Layer 5 of a small transformer language model trained on English Wikipedia (13 layers, counted from 0, width 128).
A neuron's activation on a vector x is GELU(gate . x) times (in . x), where the dot is the dot product.
The model reads these tokens: " L" " |" " G" "F" " |" " GA" " |" " G" "D" " |" " P" "ts" " |" " P" "rom" "ot" "ion" " or" " rele" "g"

The vector x that enters this layer's MLP at each token. A number n stands for n times 0.052.
0 " L": -17 21 23 -13 -19 -9 7 7 37 -13 26 45 -5 33 22 15 45 -20 17 -6 -19 -9 -10 -26 10 13 -29 -24 -32 -51 3 30 -18 -13 -41 60 9 11 -9 -25 -7 -34 0 13 21 -9 18 -18 7 44 19 27 -16 59 -6 16 9 22 9 -25 -4 -11 5 6 -2 9 4 23 38 8 -8 -2 6 -23 -12 -41 7 27 20 -8 -10 17 -27 1 34 -13 -25 17 3 6 6 -18 -31 2 -8 19 27 1 7 23 -15 -21 9 47 -18 6 -7 -21 13 -13 -6 17 22 -12 -27 31 -8 -6 11 -20 -42 16 -12 -10 -25 39 -68 -28
1 " |": 8 -5 8 -46 -26 5 -1 14 4 21 -3 -13 5 8 20 -12 25 -11 -6 10 5 4 12 -10 -4 22 -5 -2 -29 -66 -2 43 16 -4 -12 40 0 -34 4 1 4 -29 -4 -22 9 -26 92 -17 7 15 6 -6 -25 15 -24 6 -3 -4 45 -7 -6 -9 -12 -3 -9 16 -32 36 30 -28 14 -2 -7 -20 -10 -33 6 11 1 8 49 -17 -9 4 11 -4 0 3 3 4 15 46 -9 -4 -9 5 -23 50 -10 -14 27 -6 6 23 -11 11 -19 -26 -13 26 -4 -19 18 -15 -4 -11 -2 7 -4 -4 -7 -51 -7 2 -8 59 5 8
2 " G": 16 11 0 13 31 14 -24 -23 -4 4 -30 18 -2 6 27 -5 -9 -17 22 20 18 -2 -8 -9 16 12 0 -23 -31 -28 -22 13 37 -17 -5 25 18 12 -30 -26 2 -42 -4 9 -11 14 -2 -15 -13 2 -19 27 -2 49 22 -1 39 4 18 -2 -6 22 -48 -10 0 31 0 57 54 -1 -4 19 15 -14 -18 -23 42 26 14 12 66 -16 -6 10 5 -4 2 1 -17 -17 -7 -29 -42 -14 12 21 10 -11 -37 2 52 -9 8 24 15 7 -24 -18 1 -35 -12 12 5 12 7 17 -9 0 -11 -19 -53 -16 -6 21 -2 31 -56 -39
3 "F": -3 9 25 -9 -4 -14 -18 -40 1 15 -40 17 -32 -12 -3 31 -7 -37 0 10 12 32 19 15 -30 16 -20 11 -24 -28 -4 -37 22 34 -8 39 -39 -22 -6 -5 14 -32 67 10 1 -2 12 7 -10 6 10 -5 -32 13 -4 -9 -12 5 0 21 2 -3 -22 -9 14 32 -15 24 64 -1 22 -19 1 48 -45 -11 11 49 23 15 62 -17 -17 30 6 -4 8 7 -15 -23 44 29 -6 -10 16 -25 26 -6 -9 26 -18 4 14 46 -13 -2 -48 -15 -25 0 -3 -7 10 -6 2 -3 -15 19 -22 -2 -1 -19 0 1 26 40 -42 -7
4 " |": 1 -11 -4 -27 -16 13 -15 5 -8 26 -23 -4 -4 4 17 -17 8 -14 6 13 30 17 22 10 -10 2 5 -10 -30 -45 -12 30 21 -1 9 20 0 -51 -4 22 1 -23 9 -23 -9 0 94 -23 -6 2 -11 -2 -24 -2 -21 3 5 -5 42 8 -20 6 -16 -15 6 21 -31 25 33 -40 6 6 -12 -10 -24 -19 3 5 -3 11 52 -23 2 -21 10 14 -1 6 4 -4 5 41 -18 0 -13 13 -18 53 -19 -13 44 0 -6 7 -5 13 -26 -24 0 13 8 -14 8 19 0 -20 -13 5 -13 -14 -12 -61 -19 7 -8 40 1 4
5 " GA": -4 -8 0 41 -10 -3 19 -17 11 5 -12 23 -19 -9 -7 -3 24 -31 42 -17 19 59 11 4 -12 15 -17 -23 -14 -14 -21 -35 8 2 -27 5 7 -1 -6 5 -28 -36 -9 -17 -5 19 6 -27 -34 17 -10 -24 12 32 6 17 33 36 30 -5 -34 -5 -24 -24 1 -26 -46 40 37 -24 7 4 21 33 4 -16 24 41 15 1 66 3 22 17 6 22 32 -5 -25 -8 47 -2 18 13 21 -7 -27 0 18 -10 57 30 -3 14 -15 4 -18 -35 -23 -31 13 -14 0 25 -23 -3 -1 -26 -28 -52 10 19 -7 -17 -4 1 -22 20
6 " |": 12 -12 13 -33 -4 10 -38 21 24 9 10 -1 1 3 12 -12 16 -12 21 12 32 32 52 16 2 23 10 -35 -30 -7 6 -5 16 -28 -21 13 -1 -38 -23 9 -4 -27 -25 -33 6 -23 32 -19 -11 23 3 -18 -7 22 -7 16 4 -11 56 35 -33 19 -17 -19 -25 0 -42 30 20 -39 11 2 -47 -15 -50 -22 11 10 1 5 66 -15 -23 -7 12 14 10 2 -1 4 20 5 -11 -4 -28 -19 1 5 -2 -11 64 -17 -20 -4 -14 4 -37 -49 6 -10 -2 -17 10 -17 8 -35 -10 -21 -2 -2 33 -18 -18 -8 -15 17 28 31
7 " G": 14 7 -16 28 32 2 -60 -7 16 -6 -20 20 -8 -2 13 -23 -28 -29 27 36 17 -2 21 -9 14 14 -19 -33 -31 -14 -29 -14 30 -26 -21 9 14 6 -22 -26 15 -45 -16 -3 -21 3 -21 -13 -23 7 -9 21 -6 48 15 -6 44 -17 -2 31 -26 31 -60 -11 1 27 -17 50 40 -11 23 9 -3 4 -33 -19 37 10 5 5 60 -1 14 3 -6 -13 5 2 0 -21 4 -42 -23 -7 7 17 -8 -13 -21 -13 48 -13 -12 8 14 -3 -15 -21 -4 -39 2 4 13 23 23 6 -42 -18 -4 -40 -29 4 -6 13 7 -1 -51 -10
8 "D": -3 6 -2 -12 -17 -2 -4 10 19 -19 11 16 -11 -2 -11 25 29 -70 14 20 -2 48 23 17 -53 2 -6 -18 0 6 -16 -29 10 1 -26 5 -22 -51 19 6 -17 -37 48 -16 -6 -19 -9 -11 -10 -5 -6 -21 -10 70 -2 29 11 1 9 13 -36 26 -25 -9 2 35 -30 8 43 -13 12 -43 -15 40 -24 -17 19 26 18 28 70 -25 -20 17 12 25 23 15 -12 -7 41 6 -5 7 36 -18 -8 2 8 12 -3 -3 9 22 -16 2 -3 -26 -7 -1 -19 -20 19 -30 0 -28 -23 -18 -30 8 11 5 -16 -13 -4 29 -19 23
9 " |": 0 1 1 -11 27 17 -57 12 13 20 -21 -21 4 -2 10 -35 -3 -5 33 22 36 20 47 15 -25 17 -7 -23 -38 -18 -15 -7 15 -39 1 22 19 -39 0 -15 -18 -17 1 -14 -10 5 52 -15 -15 13 -9 -4 7 12 -12 17 9 -1 17 40 -33 16 -24 -26 -22 12 -35 34 38 -51 12 1 -29 -7 -32 -26 12 3 -5 13 75 0 3 -22 8 -12 4 25 -3 3 9 5 -27 12 -7 22 -8 34 -4 -7 47 -4 -32 0 21 -9 -15 -32 6 -24 -4 -8 7 6 -13 -13 -35 -19 1 -24 6 -35 -21 -3 3 32 4 16
10 " P": 3 -4 -5 15 27 9 -66 14 5 -39 12 6 8 -2 -14 -3 -4 -18 40 21 5 18 28 9 -43 13 9 -38 -6 -11 -31 21 25 -13 -9 11 0 -8 0 0 -15 -44 -19 -28 -19 -17 -29 7 -34 15 -8 0 20 29 20 5 21 -10 -16 23 -36 14 -73 24 -1 13 -6 29 38 -17 14 -16 -9 23 -50 -13 23 -5 15 20 26 19 14 15 1 6 -7 -12 -15 -1 27 -42 -7 4 4 14 7 -16 -15 -29 55 -56 -19 0 33 -5 17 -8 15 -54 11 10 -11 5 26 -19 -32 -18 -21 -39 -28 19 -1 5 24 12 28 16
11 "ts": -21 6 52 13 10 6 -37 34 0 -7 12 -22 9 -21 -10 -16 6 -62 40 -7 1 15 40 34 -25 -5 -4 0 1 0 -22 27 37 -8 -34 -22 -36 -10 -16 5 -15 -32 18 -46 -36 -15 -24 2 -30 5 28 -10 17 17 -13 44 -15 -29 -21 27 -28 21 -27 1 7 23 -2 48 40 16 21 -31 -2 1 0 -18 -5 -16 -2 1 53 13 -1 -2 -24 15 -13 -23 -17 -16 7 -24 1 -7 13 7 18 -2 4 8 8 -39 18 36 61 -1 -4 9 24 -46 -21 -18 -14 33 -22 -15 -6 -15 -21 32 5 2 -38 -4 -24 15 5 12
12 " |": 4 -1 6 -9 26 25 -38 29 5 6 1 -28 -8 -17 17 -32 2 1 35 34 27 29 57 11 -24 16 11 -11 -7 -21 -8 -2 10 -19 -8 18 25 -53 9 -9 -36 -39 -10 -22 -21 3 51 -25 -29 8 -20 -3 4 4 -27 14 2 -14 6 27 -38 9 -14 5 -14 4 -29 25 33 -41 9 -7 -26 -6 -37 -29 13 -5 -6 6 61 3 5 -22 1 2 2 5 0 0 30 2 -36 13 -24 34 -27 31 -9 -18 59 -13 -21 -10 11 -16 -4 -19 5 -7 9 18 -3 1 -4 -25 -30 -13 -10 -19 -3 -33 -16 3 -9 42 17 32
13 " P": -1 -12 0 18 26 7 -69 18 8 -29 10 9 13 -5 -9 11 -9 -12 37 21 -18 23 21 1 -51 10 14 -43 10 -15 -22 17 18 -1 -12 -7 -5 -17 1 2 -10 -58 -18 -39 -26 -13 -36 7 -32 17 3 -18 14 17 23 7 15 -2 -15 15 -25 2 -83 36 1 14 -4 40 19 -3 3 -23 -12 18 -42 -6 24 -10 1 19 22 22 13 16 -8 -4 -2 -13 -15 2 26 -29 5 2 -8 0 3 -21 -13 -24 38 -58 -11 4 43 -12 13 -10 15 -45 29 6 -12 2 24 -20 -25 -13 -28 -15 -40 19 5 5 25 27 32 2
14 "rom": -35 -14 17 -22 -12 -13 -16 8 6 -16 15 -4 -22 37 -49 -3 37 -30 32 12 3 23 40 35 -36 5 -13 -11 -3 -6 -26 16 38 4 -5 -8 -15 -30 -34 24 -27 -61 10 5 -23 -5 -15 -6 19 -25 -38 13 -8 25 -4 1 3 7 -18 -7 -32 -13 -39 28 6 14 -3 22 -23 -2 16 -29 -35 58 4 -23 6 -43 -2 6 36 -16 -24 25 -56 -3 32 -20 -4 -12 1 -32 3 -11 -33 -1 1 -12 6 -19 4 -28 12 -4 -1 3 11 -14 -19 -32 8 -1 -15 17 -26 -21 -28 -11 -32 -3 11 50 -17 23 -5 -22 18 25
15 "ot": -28 -3 0 -7 30 8 -35 -2 2 -22 17 -1 24 14 -7 -18 -6 -10 -10 -14 9 9 51 38 -12 31 -8 -9 12 -18 -6 -25 34 -1 15 21 -3 -55 -15 -31 -55 -3 35 -29 12 13 -31 7 -38 -8 11 -25 2 1 5 35 -20 -26 0 14 -17 42 -17 7 -28 -5 11 35 -27 9 30 3 -10 -30 2 20 -11 -14 -10 -18 33 -8 9 33 -2 -11 30 -20 -44 1 10 -10 -42 -16 -7 4 -4 -12 18 36 25 8 10 -11 -2 0 -23 -34 -32 -18 6 32 -3 -33 -13 -13 -33 -13 -45 45 -18 7 -6 8 -33 25 -1 47
16 "ion": -9 -14 -41 -18 29 -2 -25 -20 20 -20 8 -7 17 -5 -21 -31 -7 -1 16 -4 14 26 24 -18 -55 -17 -9 -6 9 -4 -10 -19 -7 6 -8 24 -16 -24 -8 -8 -48 -35 5 -10 -24 22 -9 -22 -28 -36 -24 -24 -13 10 -2 38 -43 -2 -13 19 9 -3 35 1 24 26 -9 -32 -21 -12 44 -18 -3 -5 19 40 -28 -4 7 -23 20 3 26 -16 29 -6 -39 -1 -16 -14 51 5 20 3 -16 1 -27 22 15 26 27 -46 -16 0 -12 1 -20 -25 -20 40 6 3 -23 -13 -23 11 -36 -49 -20 32 -45 13 -22 1 -4 10 1 29
17 " or": -8 -32 -28 32 22 15 -28 10 28 -6 5 -15 13 8 -11 -11 -24 -11 38 -5 6 37 15 5 -32 15 -22 -41 9 -38 -13 25 27 -4 33 4 23 -60 -19 -21 -12 -15 -7 -14 19 19 2 -28 -28 -11 30 19 20 -11 -28 13 -5 27 -13 73 5 -19 12 3 14 54 5 17 -15 -28 17 -7 17 11 -30 -18 24 -13 -15 1 39 -21 53 14 -3 23 -17 -7 -50 31 3 -41 3 -7 -7 -23 -3 24 5 -21 8 -31 -12 4 14 -4 16 -9 -25 42 -13 -11 -2 -22 -13 29 -23 12 2 -26 -22 3 -11 -11 -24 28 23 27
18 " rele": -22 -24 4 -18 37 7 -49 -12 23 -10 -16 -31 25 -10 -15 16 -4 21 54 -12 -33 29 6 -6 11 19 -23 -4 -8 -1 -25 7 14 -20 49 35 6 -16 -10 -26 19 -49 19 9 9 -49 -22 -4 -25 8 35 -11 -16 17 -4 10 -27 15 -6 12 7 40 -4 13 -17 -4 45 26 4 -45 -18 -15 -18 21 28 8 -1 21 -3 -19 5 8 2 1 -12 17 11 -49 -22 25 18 2 -18 -8 7 10 -32 4 48 -19 42 -10 -33 -24 -20 10 13 3 -14 -25 2 -43 2 31 -10 15 9 -3 16 -11 40 18 44 -21 36 8 18 10
19 "g": -36 1 -23 8 29 10 -5 -8 -32 19 24 -17 44 -35 15 0 -12 -23 2 11 -29 -14 0 -4 -30 -27 -21 -27 18 44 -7 -16 30 -23 -9 48 8 -20 -37 29 -3 0 -27 8 -33 -10 -1 -4 -25 13 37 0 -8 18 -36 -44 9 -26 3 6 2 -2 -20 5 11 18 46 -24 22 -18 2 13 -8 15 10 -29 -35 26 -16 13 28 -3 -1 -12 0 -35 19 -13 3 -10 -7 7 -21 -69 3 5 17 3 15 -32 14 -32 -20 -15 -48 -28 6 -1 -21 -39 -45 8 17 22 -11 -26 -8 -1 -21 -2 27 21 41 17 29 -22 -26 -34

Each question shows the input weights of one neuron of the MLP. A number n stands for n times 0.0043.

n184 gate: -8 22 2 2 -13 -4 -16 -7 -37 21 24 -5 28 6 10 -37 -10 -30 -9 -6 28 -37 14 15 27 -34 -22 16 -13 0 -51 -12 -29 0 -4 21 28 8 -19 -14 15 -10 16 52 -3 5 -5 32 -2 -51 -52 -3 -2 16 13 -2 -24 -2 28 6 12 4 9 -9 -13 19 18 -4 9 -23 -16 23 16 10 -14 36 -3 -14 4 20 12 30 -15 21 1 20 5 29 33 -30 -30 12 13 17 15 -6 8 2 11 -42 -10 0 -24 -24 30 1 -29 2 -39 -8 18 -10 -12 -22 18 -9 7 4 -8 8 27 15 -48 -2 -7 -1 13 0
n184 in: -2 -18 36 -11 -39 -1 49 -5 -18 12 -11 -12 -22 -14 1 33 -18 18 -15 -41 10 -6 4 17 9 25 16 -35 3 -2 26 -17 -2 -16 -19 -6 -21 28 21 -21 13 24 5 20 -34 10 -4 33 -26 -2 21 -22 10 6 -2 -17 -14 15 -17 41 11 -15 -4 5 -16 -7 -5 -4 36 16 39 23 10 19 -30 3 34 -1 15 8 -7 23 -9 -26 27 -16 28 -10 2 34 3 -12 17 18 21 14 6 -11 28 19 -10 1 -30 -8 0 1 -5 22 -2 -29 33 5 0 19 5 -7 -2 -5 57 4 -6 8 44 -5 4 -14 9 35
On which token does it fire most, and how strongly? 1 " |", at about 0.35

n281 gate: -29 -10 -12 41 6 1 22 17 14 41 44 11 3 -23 4 -6 20 -2 7 18 -43 -4 0 17 12 -2 16 -16 13 -25 -11 -2 7 -10 -18 38 -15 38 -7 -30 -25 -15 -4 -6 18 -13 -22 -13 14 -8 36 9 46 15 10 31 1 13 22 16 -13 -2 29 1 -10 17 20 -15 -11 -17 -4 41 -26 29 0 -12 -17 10 -49 -19 21 -17 -2 3 -3 -24 24 -6 -14 -34 27 34 -20 54 16 4 2 -8 14 -5 -10 12 -26 -36 -12 15 -17 7 8 12 21 -6 18 14 2 14 -28 -6 7 -20 25 4 53 2 -22 17 -2 -7
n281 in: -22 -8 -1 26 12 -9 21 -14 23 11 22 0 9 -37 12 -16 11 11 18 -15 17 13 -6 -18 6 21 -31 37 9 4 1 25 20 12 27 5 5 -5 7 18 -3 6 24 6 -16 -13 15 25 -33 19 -3 -44 6 -5 9 -5 -34 12 -6 20 15 -36 40 14 -13 31 -12 0 -14 2 -22 -2 23 10 23 -26 -24 -8 19 -14 -17 40 -48 -3 -39 -6 13 -1 15 -1 -47 -23 -35 -12 -10 -20 30 -16 2 -19 28 -21 10 10 22 -2 -11 -20 3 -6 10 16 18 16 17 19 0 -2 1 9 -10 11 15 18 -9 3 35 9
On which token does it fire most? 18 " rele"

n216 gate: -25 -27 8 -6 -43 0 32 11 -20 5 26 7 17 -43 10 -20 10 35 -14 -5 14 -40 -32 31 21 -58 -5 9 37 1 -8 -26 -23 -20 17 3 6 -9 7 -4 2 20 -8 3 2 22 6 3 -29 7 26 1 -32 -7 21 9 -4 42 -19 -14 31 -13 -20 -13 17 -42 24 15 13 -7 11 -9 6 19 19 15 -35 -4 -14 5 1 -11 -16 -19 6 -2 7 3 -20 -28 8 -10 14 21 -35 -39 17 11 8 5 4 -11 1 -10 -1 10 2 -26 28 22 40 37 -18 39 -7 27 -18 -8 -11 12 47 -1 23 -20 6 -22 -18 -40
n216 in: 11 16 -16 -3 13 -24 14 25 -9 14 -15 61 20 -43 -16 24 13 24 26 2 1 13 -44 -9 -23 18 -23 21 16 13 -8 -13 27 6 19 -12 22 -1 33 15 -18 22 -1 9 -10 -23 -18 -5 3 10 5 -33 -7 2 -7 -25 -11 -11 10 3 -12 -34 -14 -5 73 -6 -1 -15 21 -3 -14 13 5 -22 -30 11 33 5 -22 21 -18 14 -31 27 17 14 -14 -7 -39 28 27 3 -3 0 -13 9 4 -60 7 63 -25 1 3 16 -49 -27 -1 22 -14 -5 29 -36 12 10 3 50 -5 3 -74 -22 30 8 -9 -29 9 -23 5 7
On which two tokens does it fire most, strongest first? 19 "g", 4 " |"

n47 gate: -25 -12 -35 -8 -8 19 19 -31 5 -14 -13 -17 -35 -11 -14 -1 -3 4 -11 9 20 -21 -33 -11 -21 10 8 25 27 9 -1 -30 -9 -7 4 -14 33 12 11 25 8 -19 -9 17 9 38 -21 6 5 -20 32 21 -23 -10 -2 -7 -15 -31 24 2 24 11 17 -5 -5 -12 30 -14 -24 3 -12 24 23 38 -14 -16 26 11 -9 36 26 31 24 -39 -10 31 -22 -35 -1 13 -39 -37 2 33 -23 -5 -14 -4 15 53 1 -12 -5 8 -6 -2 33 5 -13 -5 -7 -39 -5 3 4 -30 7 21 -6 -21 9 26 -32 14 -14 29 36 -30
n47 in: 17 23 7 -10 17 -28 -24 30 17 21 -6 2 -11 23 30 9 -5 37 20 -3 16 -20 24 -27 -8 -15 -23 23 -15 -35 -24 38 -10 10 9 -5 15 17 -44 -19 4 47 11 -13 -21 -12 -12 -15 3 16 -2 2 -4 -17 28 -5 -14 1 7 -7 -4 4 -14 37 15 20 -2 3 -2 -17 -2 -29 -1 -10 -8 38 1 1 5 3 -26 -14 10 33 -16 -23 20 43 -24 -6 26 -14 -9 -30 -8 12 6 2 3 -6 8 0 40 -8 27 1 48 5 24 26 -5 -25 15 -17 -4 3 6 -35 10 13 -26 -27 -15 -34 -18 -9 22 26
On which token does it fire most, and how strongly? 17 " or", at about 1.1

n169 gate: -17 -18 13 9 20 -5 1 14 -51 -9 8 -26 -16 -30 6 9 2 3 19 -28 5 -56 24 -5 -9 -3 -26 39 -18 21 -21 -30 -3 -54 -13 -25 13 3 22 -9 -27 -1 13 28 38 -3 -5 -8 -36 14 -3 17 1 -24 5 25 3 -12 9 -19 -6 18 13 -91 25 1 -3 -6 13 -4 9 7 8 -18 33 33 5 6 6 -28 -6 26 -5 -33 -15 -32 -7 8 -19 15 -8 -10 22 12 55 -25 -5 9 -3 -21 11 4 -17 41 -27 -36 -23 18 20 -20 -3 15 0 10 -10 7 -1 -36 -9 16 20 23 -34 -50 0 -23 17 -1
n169 in: -27 -32 19 17 -1 17 5 16 -27 -20 9 27 55 -6 9 -40 -25 24 5 21 34 28 13 -24 -1 -18 -34 -19 -21 51 -2 -30 7 -49 19 50 6 -31 24 -8 -26 -6 3 12 13 -11 16 -23 -3 -32 -12 -14 -10 14 30 -12 -23 -7 29 18 -1 23 -7 -5 24 6 27 4 -1 12 -4 -44 -22 -68 -32 13 23 17 6 -1 -4 -3 50 12 -24 -8 -4 14 7 21 8 11 14 -9 26 19 6 -12 -17 13 2 -4 -7 -6 -3 -17 -20 -21 19 -11 22 1 -37 -23 -19 -3 31 17 -27 15 -10 0 1 -25 -23 -21 9 12
On which token does it fire most, and how strongly? 16 "ion", at about 1.9

n21 gate: -3 5 -1 43 -22 19 -23 25 -18 8 1 -36 13 -10 -15 -20 12 26 -5 10 -24 6 -9 -13 12 10 -2 -10 -12 -17 -13 -8 20 9 37 -35 17 -28 0 21 -35 47 31 23 16 -20 -38 0 -24 4 26 7 2 35 -26 56 6 -5 5 15 8 10 8 -20 3 -5 -10 -21 -10 5 11 7 -26 -6 2 -27 6 -13 7 -38 22 20 28 27 -15 -21 -9 4 32 5 46 6 7 5 -27 -6 14 -17 -18 -7 -9 -16 -9 -16 46 -20 -9 -18 3 -22 22 7 -58 2 -20 -10 -1 -5 -11 2 12 12 -4 -8 -13 -49 23 10
n21 in: 2 11 4 11 14 34 -10 -12 29 -29 4 21 -26 12 -1 -8 -25 -9 -24 20 -36 -14 -3 -3 -14 4 13 -4 47 24 14 2 -32 4 15 -17 6 37 11 -21 -35 29 0 4 0 -7 -11 7 -1 14 36 -34 14 11 -35 6 -12 -6 -10 42 -9 -11 19 -10 1 9 39 40 -32 -4 -20 -21 -13 1 -53 -1 37 -5 36 19 16 34 -12 -9 -9 0 0 -3 15 -51 36 12 5 -30 -8 29 24 33 -12 -12 34 -4 37 23 -23 11 -8 -54 -9 23 25 1 25 13 24 -27 -17 -15 10 -3 0 -1 -21 -14 -1 4 14 -20
On which token does it fire most, and how strongly? 13 " P", at about 2.2

n272 gate: -15 -6 7 -6 19 -20 14 -8 13 29 -24 -8 15 13 26 28 -23 32 -38 5 2 8 -1 -18 28 -21 33 8 -40 4 7 -37 11 -7 9 -18 -21 1 -9 -36 -11 -4 23 -19 29 2 10 10 -26 -9 25 5 0 22 16 6 12 -16 13 -38 22 -4 15 4 -8 -35 -6 -15 2 13 32 -44 20 -15 15 54 -10 -2 -21 -41 -29 -14 12 12 -12 -20 -26 -16 12 4 1 -59 -18 -4 22 -22 -13 -21 12 19 -15 -19 -2 9 11 -3 -5 21 -40 5 32 23 -24 -7 33 -34 11 -12 -20 -8 2 8 12 -13 22 -37 -1 -6
n272 in: -6 24 15 -25 32 17 35 28 -8 14 12 3 5 11 16 8 -42 -8 7 7 -22 -9 18 24 -5 7 -11 -31 -7 10 -43 3 -10 15 12 -16 -12 -10 1 6 -24 -3 -10 -30 1 19 -12 28 -10 -64 16 5 -20 28 14 27 35 -23 -8 -21 -36 35 -7 -30 -16 -47 17 0 -54 8 -9 -24 -10 -35 33 23 10 8 35 -32 -14 1 33 -23 14 -1 11 -12 7 -15 5 -28 9 7 -32 -2 -22 -9 18 3 -31 -43 1 24 5 -36 10 11 24 16 -6 -12 10 20 -14 6 -3 3 8 10 -21 16 -66 -29 -18 -27 -23 -10
On which three tokens does it fire most, strongest first? 15 "ot", 16 "ion", 3 "F"

n57 gate: -13 25 17 -12 14 9 24 -28 8 15 29 -13 6 24 14 -7 6 -22 -24 -2 -26 0 -18 -9 -6 -5 -25 -11 8 3 26 7 -20 -19 -9 5 21 11 -2 -19 -9 17 -4 -37 -2 19 -16 11 -26 -1 44 -4 -20 -15 39 -17 -4 3 -12 -17 -13 -19 -13 -18 2 28 -7 11 19 3 -6 -32 4 -3 -9 14 12 36 -21 16 -8 -18 -18 14 -4 -8 1 3 -17 -20 8 39 16 -5 55 35 -4 4 13 -25 -18 15 28 -6 36 -14 35 -6 10 -15 5 9 10 -48 44 15 -4 -6 11 -2 -9 -12 -17 -14 28 44 -39 10
n57 in: -6 21 7 -2 -29 12 -41 -12 20 13 -17 13 -29 3 -16 8 -4 -22 32 -26 15 -5 -8 -17 3 -6 -22 -5 19 6 -10 2 -19 -20 -28 13 -14 -6 12 25 22 -2 -25 -26 13 -20 13 -34 -13 -32 -13 8 -9 -9 -33 -21 -21 -19 -14 9 -3 0 -7 -1 -15 26 -1 -6 -1 41 3 24 -11 3 6 -13 -7 -16 6 32 21 9 12 18 -29 26 -6 20 5 -2 -8 -36 -24 2 17 8 6 -10 32 -13 -7 -20 -29 44 5 1 -27 -15 13 18 15 21 32 -14 -38 -6 -13 -27 18 24 9 10 39 6 4 11 -21 -4
On which token does it fire most? 0 " L"

n136 gate: -27 15 -11 5 18 -3 21 4 7 7 35 25 36 28 4 4 9 34 -22 42 2 11 0 -2 -15 9 13 -1 -6 -33 5 -7 5 -7 5 4 -7 -13 -15 -1 -4 -16 35 -14 -10 3 14 -12 28 -35 -1 36 4 6 -22 16 11 -20 7 -25 -18 -14 -6 -22 -16 36 -27 3 10 -16 24 6 21 2 37 10 -37 -7 52 -16 13 19 20 -9 39 -6 4 21 -25 8 3 -10 2 -11 -1 -20 -16 40 25 17 -29 4 -16 -24 7 -26 5 16 10 7 -8 -20 -23 27 -16 -27 5 12 -36 2 13 17 -30 -10 34 -10 2 -27
n136 in: -23 29 -36 9 -48 4 1 3 -29 -11 6 -23 8 -6 -18 9 11 9 -13 -26 24 40 28 1 -47 -32 4 23 -10 4 -19 -18 3 2 -2 29 -30 -4 33 22 -14 27 15 10 40 -7 38 -11 18 8 -8 11 -4 -6 -1 1 -19 -18 -9 -20 -38 23 1 0 -31 -17 -8 15 -6 -26 -4 37 -12 38 17 -8 1 -8 -5 12 -5 26 1 -32 49 -1 -12 42 -14 27 -29 -19 -26 -26 45 19 22 8 11 6 -12 -16 11 3 -9 -19 22 17 18 3 11 -29 -40 3 -12 7 -7 2 -21 14 -13 -25 -13 4 -1 -2 -2 -15
On which token does it fire most? 4 " |"

n195 gate: 43 47 -26 -46 -6 9 -30 -3 -15 13 -22 -13 16 21 15 -41 -6 -16 6 20 15 3 -6 3 3 -14 -34 14 13 -22 16 -77 -17 -25 7 5 -10 -42 -11 -1 -5 20 5 1 -10 -9 -4 0 -30 -32 -7 -3 -4 29 -13 -7 -19 -13 -1 1 -12 -6 21 13 -5 17 1 24 25 -34 11 -22 1 -4 -7 -5 -20 -32 20 -31 22 -25 -6 24 -3 -6 -50 9 -23 -5 3 14 -10 14 -46 -9 1 31 12 5 8 19 -7 33 28 -33 -9 27 15 -9 -18 -9 -1 -6 -8 -3 -5 -2 -2 -1 -39 -23 -27 -36 -8 18 68 7
n195 in: -54 -8 18 8 29 45 27 9 -6 33 1 -36 13 -15 5 35 9 -5 -8 0 22 -24 30 26 13 -26 -20 -31 13 4 24 -13 -22 -11 8 15 19 23 17 -37 13 3 8 39 -22 -1 8 -27 21 19 -11 -16 -25 6 -2 -15 -24 -12 -9 -26 14 -4 -9 -12 29 -5 -5 35 -34 -5 9 27 46 -15 -10 6 27 41 8 -3 -17 16 -11 15 30 -21 24 30 -19 22 8 2 7 33 17 35 -11 -3 20 43 9 -11 -12 -15 20 -14 -14 -20 -15 -17 22 -24 -17 3 17 -11 8 -34 -23 -6 2 19 0 11 27 29 3 -2
On which token does it fire most, and how strongly? 9 " |", at about 2.7

n177 gate: -2 -31 -17 26 2 -22 34 -29 -9 -5 5 -10 -20 -14 -4 -12 -18 9 5 13 2 -16 19 7 6 30 1 -44 5 -11 45 -7 37 -27 -14 5 -12 14 -8 1 -27 -4 -3 -18 -1 7 -32 -15 -21 -11 50 -2 -20 18 -35 -8 41 1 2 -18 -10 25 -44 -3 6 15 37 19 4 40 5 -14 7 -33 -19 -20 14 5 7 -13 -5 70 10 -7 -13 -4 8 -4 -9 -13 27 11 10 -9 14 -5 19 -40 -15 -2 -1 22 -13 43 -4 -11 14 -13 18 1 4 28 26 14 11 -5 -18 -37 -6 -4 -42 -8 9 5 -7 -20 -1 -37
n177 in: 19 -29 15 7 -8 9 -29 20 22 12 14 34 -16 -21 48 -19 -8 3 7 0 -13 39 -12 -17 -26 12 14 2 14 -1 14 19 2 22 23 -9 31 -37 25 -12 0 -41 1 15 19 -14 45 -49 -15 -7 -26 14 -11 0 4 -6 5 -23 21 -5 -8 -21 -6 -21 4 9 -23 -17 -10 6 -20 18 31 -17 -33 -23 -30 -15 -14 25 -11 17 -22 -2 -11 -5 8 12 -16 -9 10 -4 -19 -25 5 -1 1 -5 -41 22 16 18 -12 -9 5 9 25 6 7 10 -14 6 8 32 -14 -14 -29 4 23 -13 25 -15 -23 -16 -4 46 23 -11
On which token does it fire most? 2 " G"

n255 gate: -4 -2 -22 -30 -15 12 -13 7 22 -6 3 10 -15 7 -42 29 13 -4 11 9 5 26 -1 28 -7 5 29 11 23 3 -3 23 -15 1 34 -22 -1 16 -11 2 -21 28 13 19 25 -16 26 26 -20 -5 -25 -3 -24 3 -11 3 25 10 -21 27 -14 -9 44 31 -17 7 -9 21 12 17 -8 3 59 8 -4 1 -3 -10 6 -4 33 -9 -31 10 22 1 12 -25 -3 1 3 43 -19 9 2 -2 9 -9 -4 12 23 -13 18 19 -1 -2 -1 -22 -19 -4 -14 0 17 9 -31 43 22 50 -20 12 17 18 24 3 -19 3 23 -24
n255 in: 7 -31 -21 -41 -28 6 -11 -10 34 -16 -4 -24 -2 -4 -3 2 36 10 6 17 -24 1 -1 -20 -1 -21 -10 -3 15 -10 19 -19 20 10 37 -2 36 -18 -12 -12 0 -16 6 12 -2 41 13 30 -11 24 -8 -5 3 -19 4 -12 18 -13 14 3 -35 22 19 23 2 -5 2 -14 -23 4 -27 5 -33 -6 -6 -14 -10 54 33 23 18 -7 16 -10 -29 -23 5 16 31 -47 -24 -8 2 3 -1 -14 -18 22 7 3 -8 -21 -29 18 -5 12 -24 -3 19 6 27 10 -19 -23 -20 -10 17 -22 15 -6 -16 7 -19 1 12 34 56 8
On which token does it fire most? 1 " |"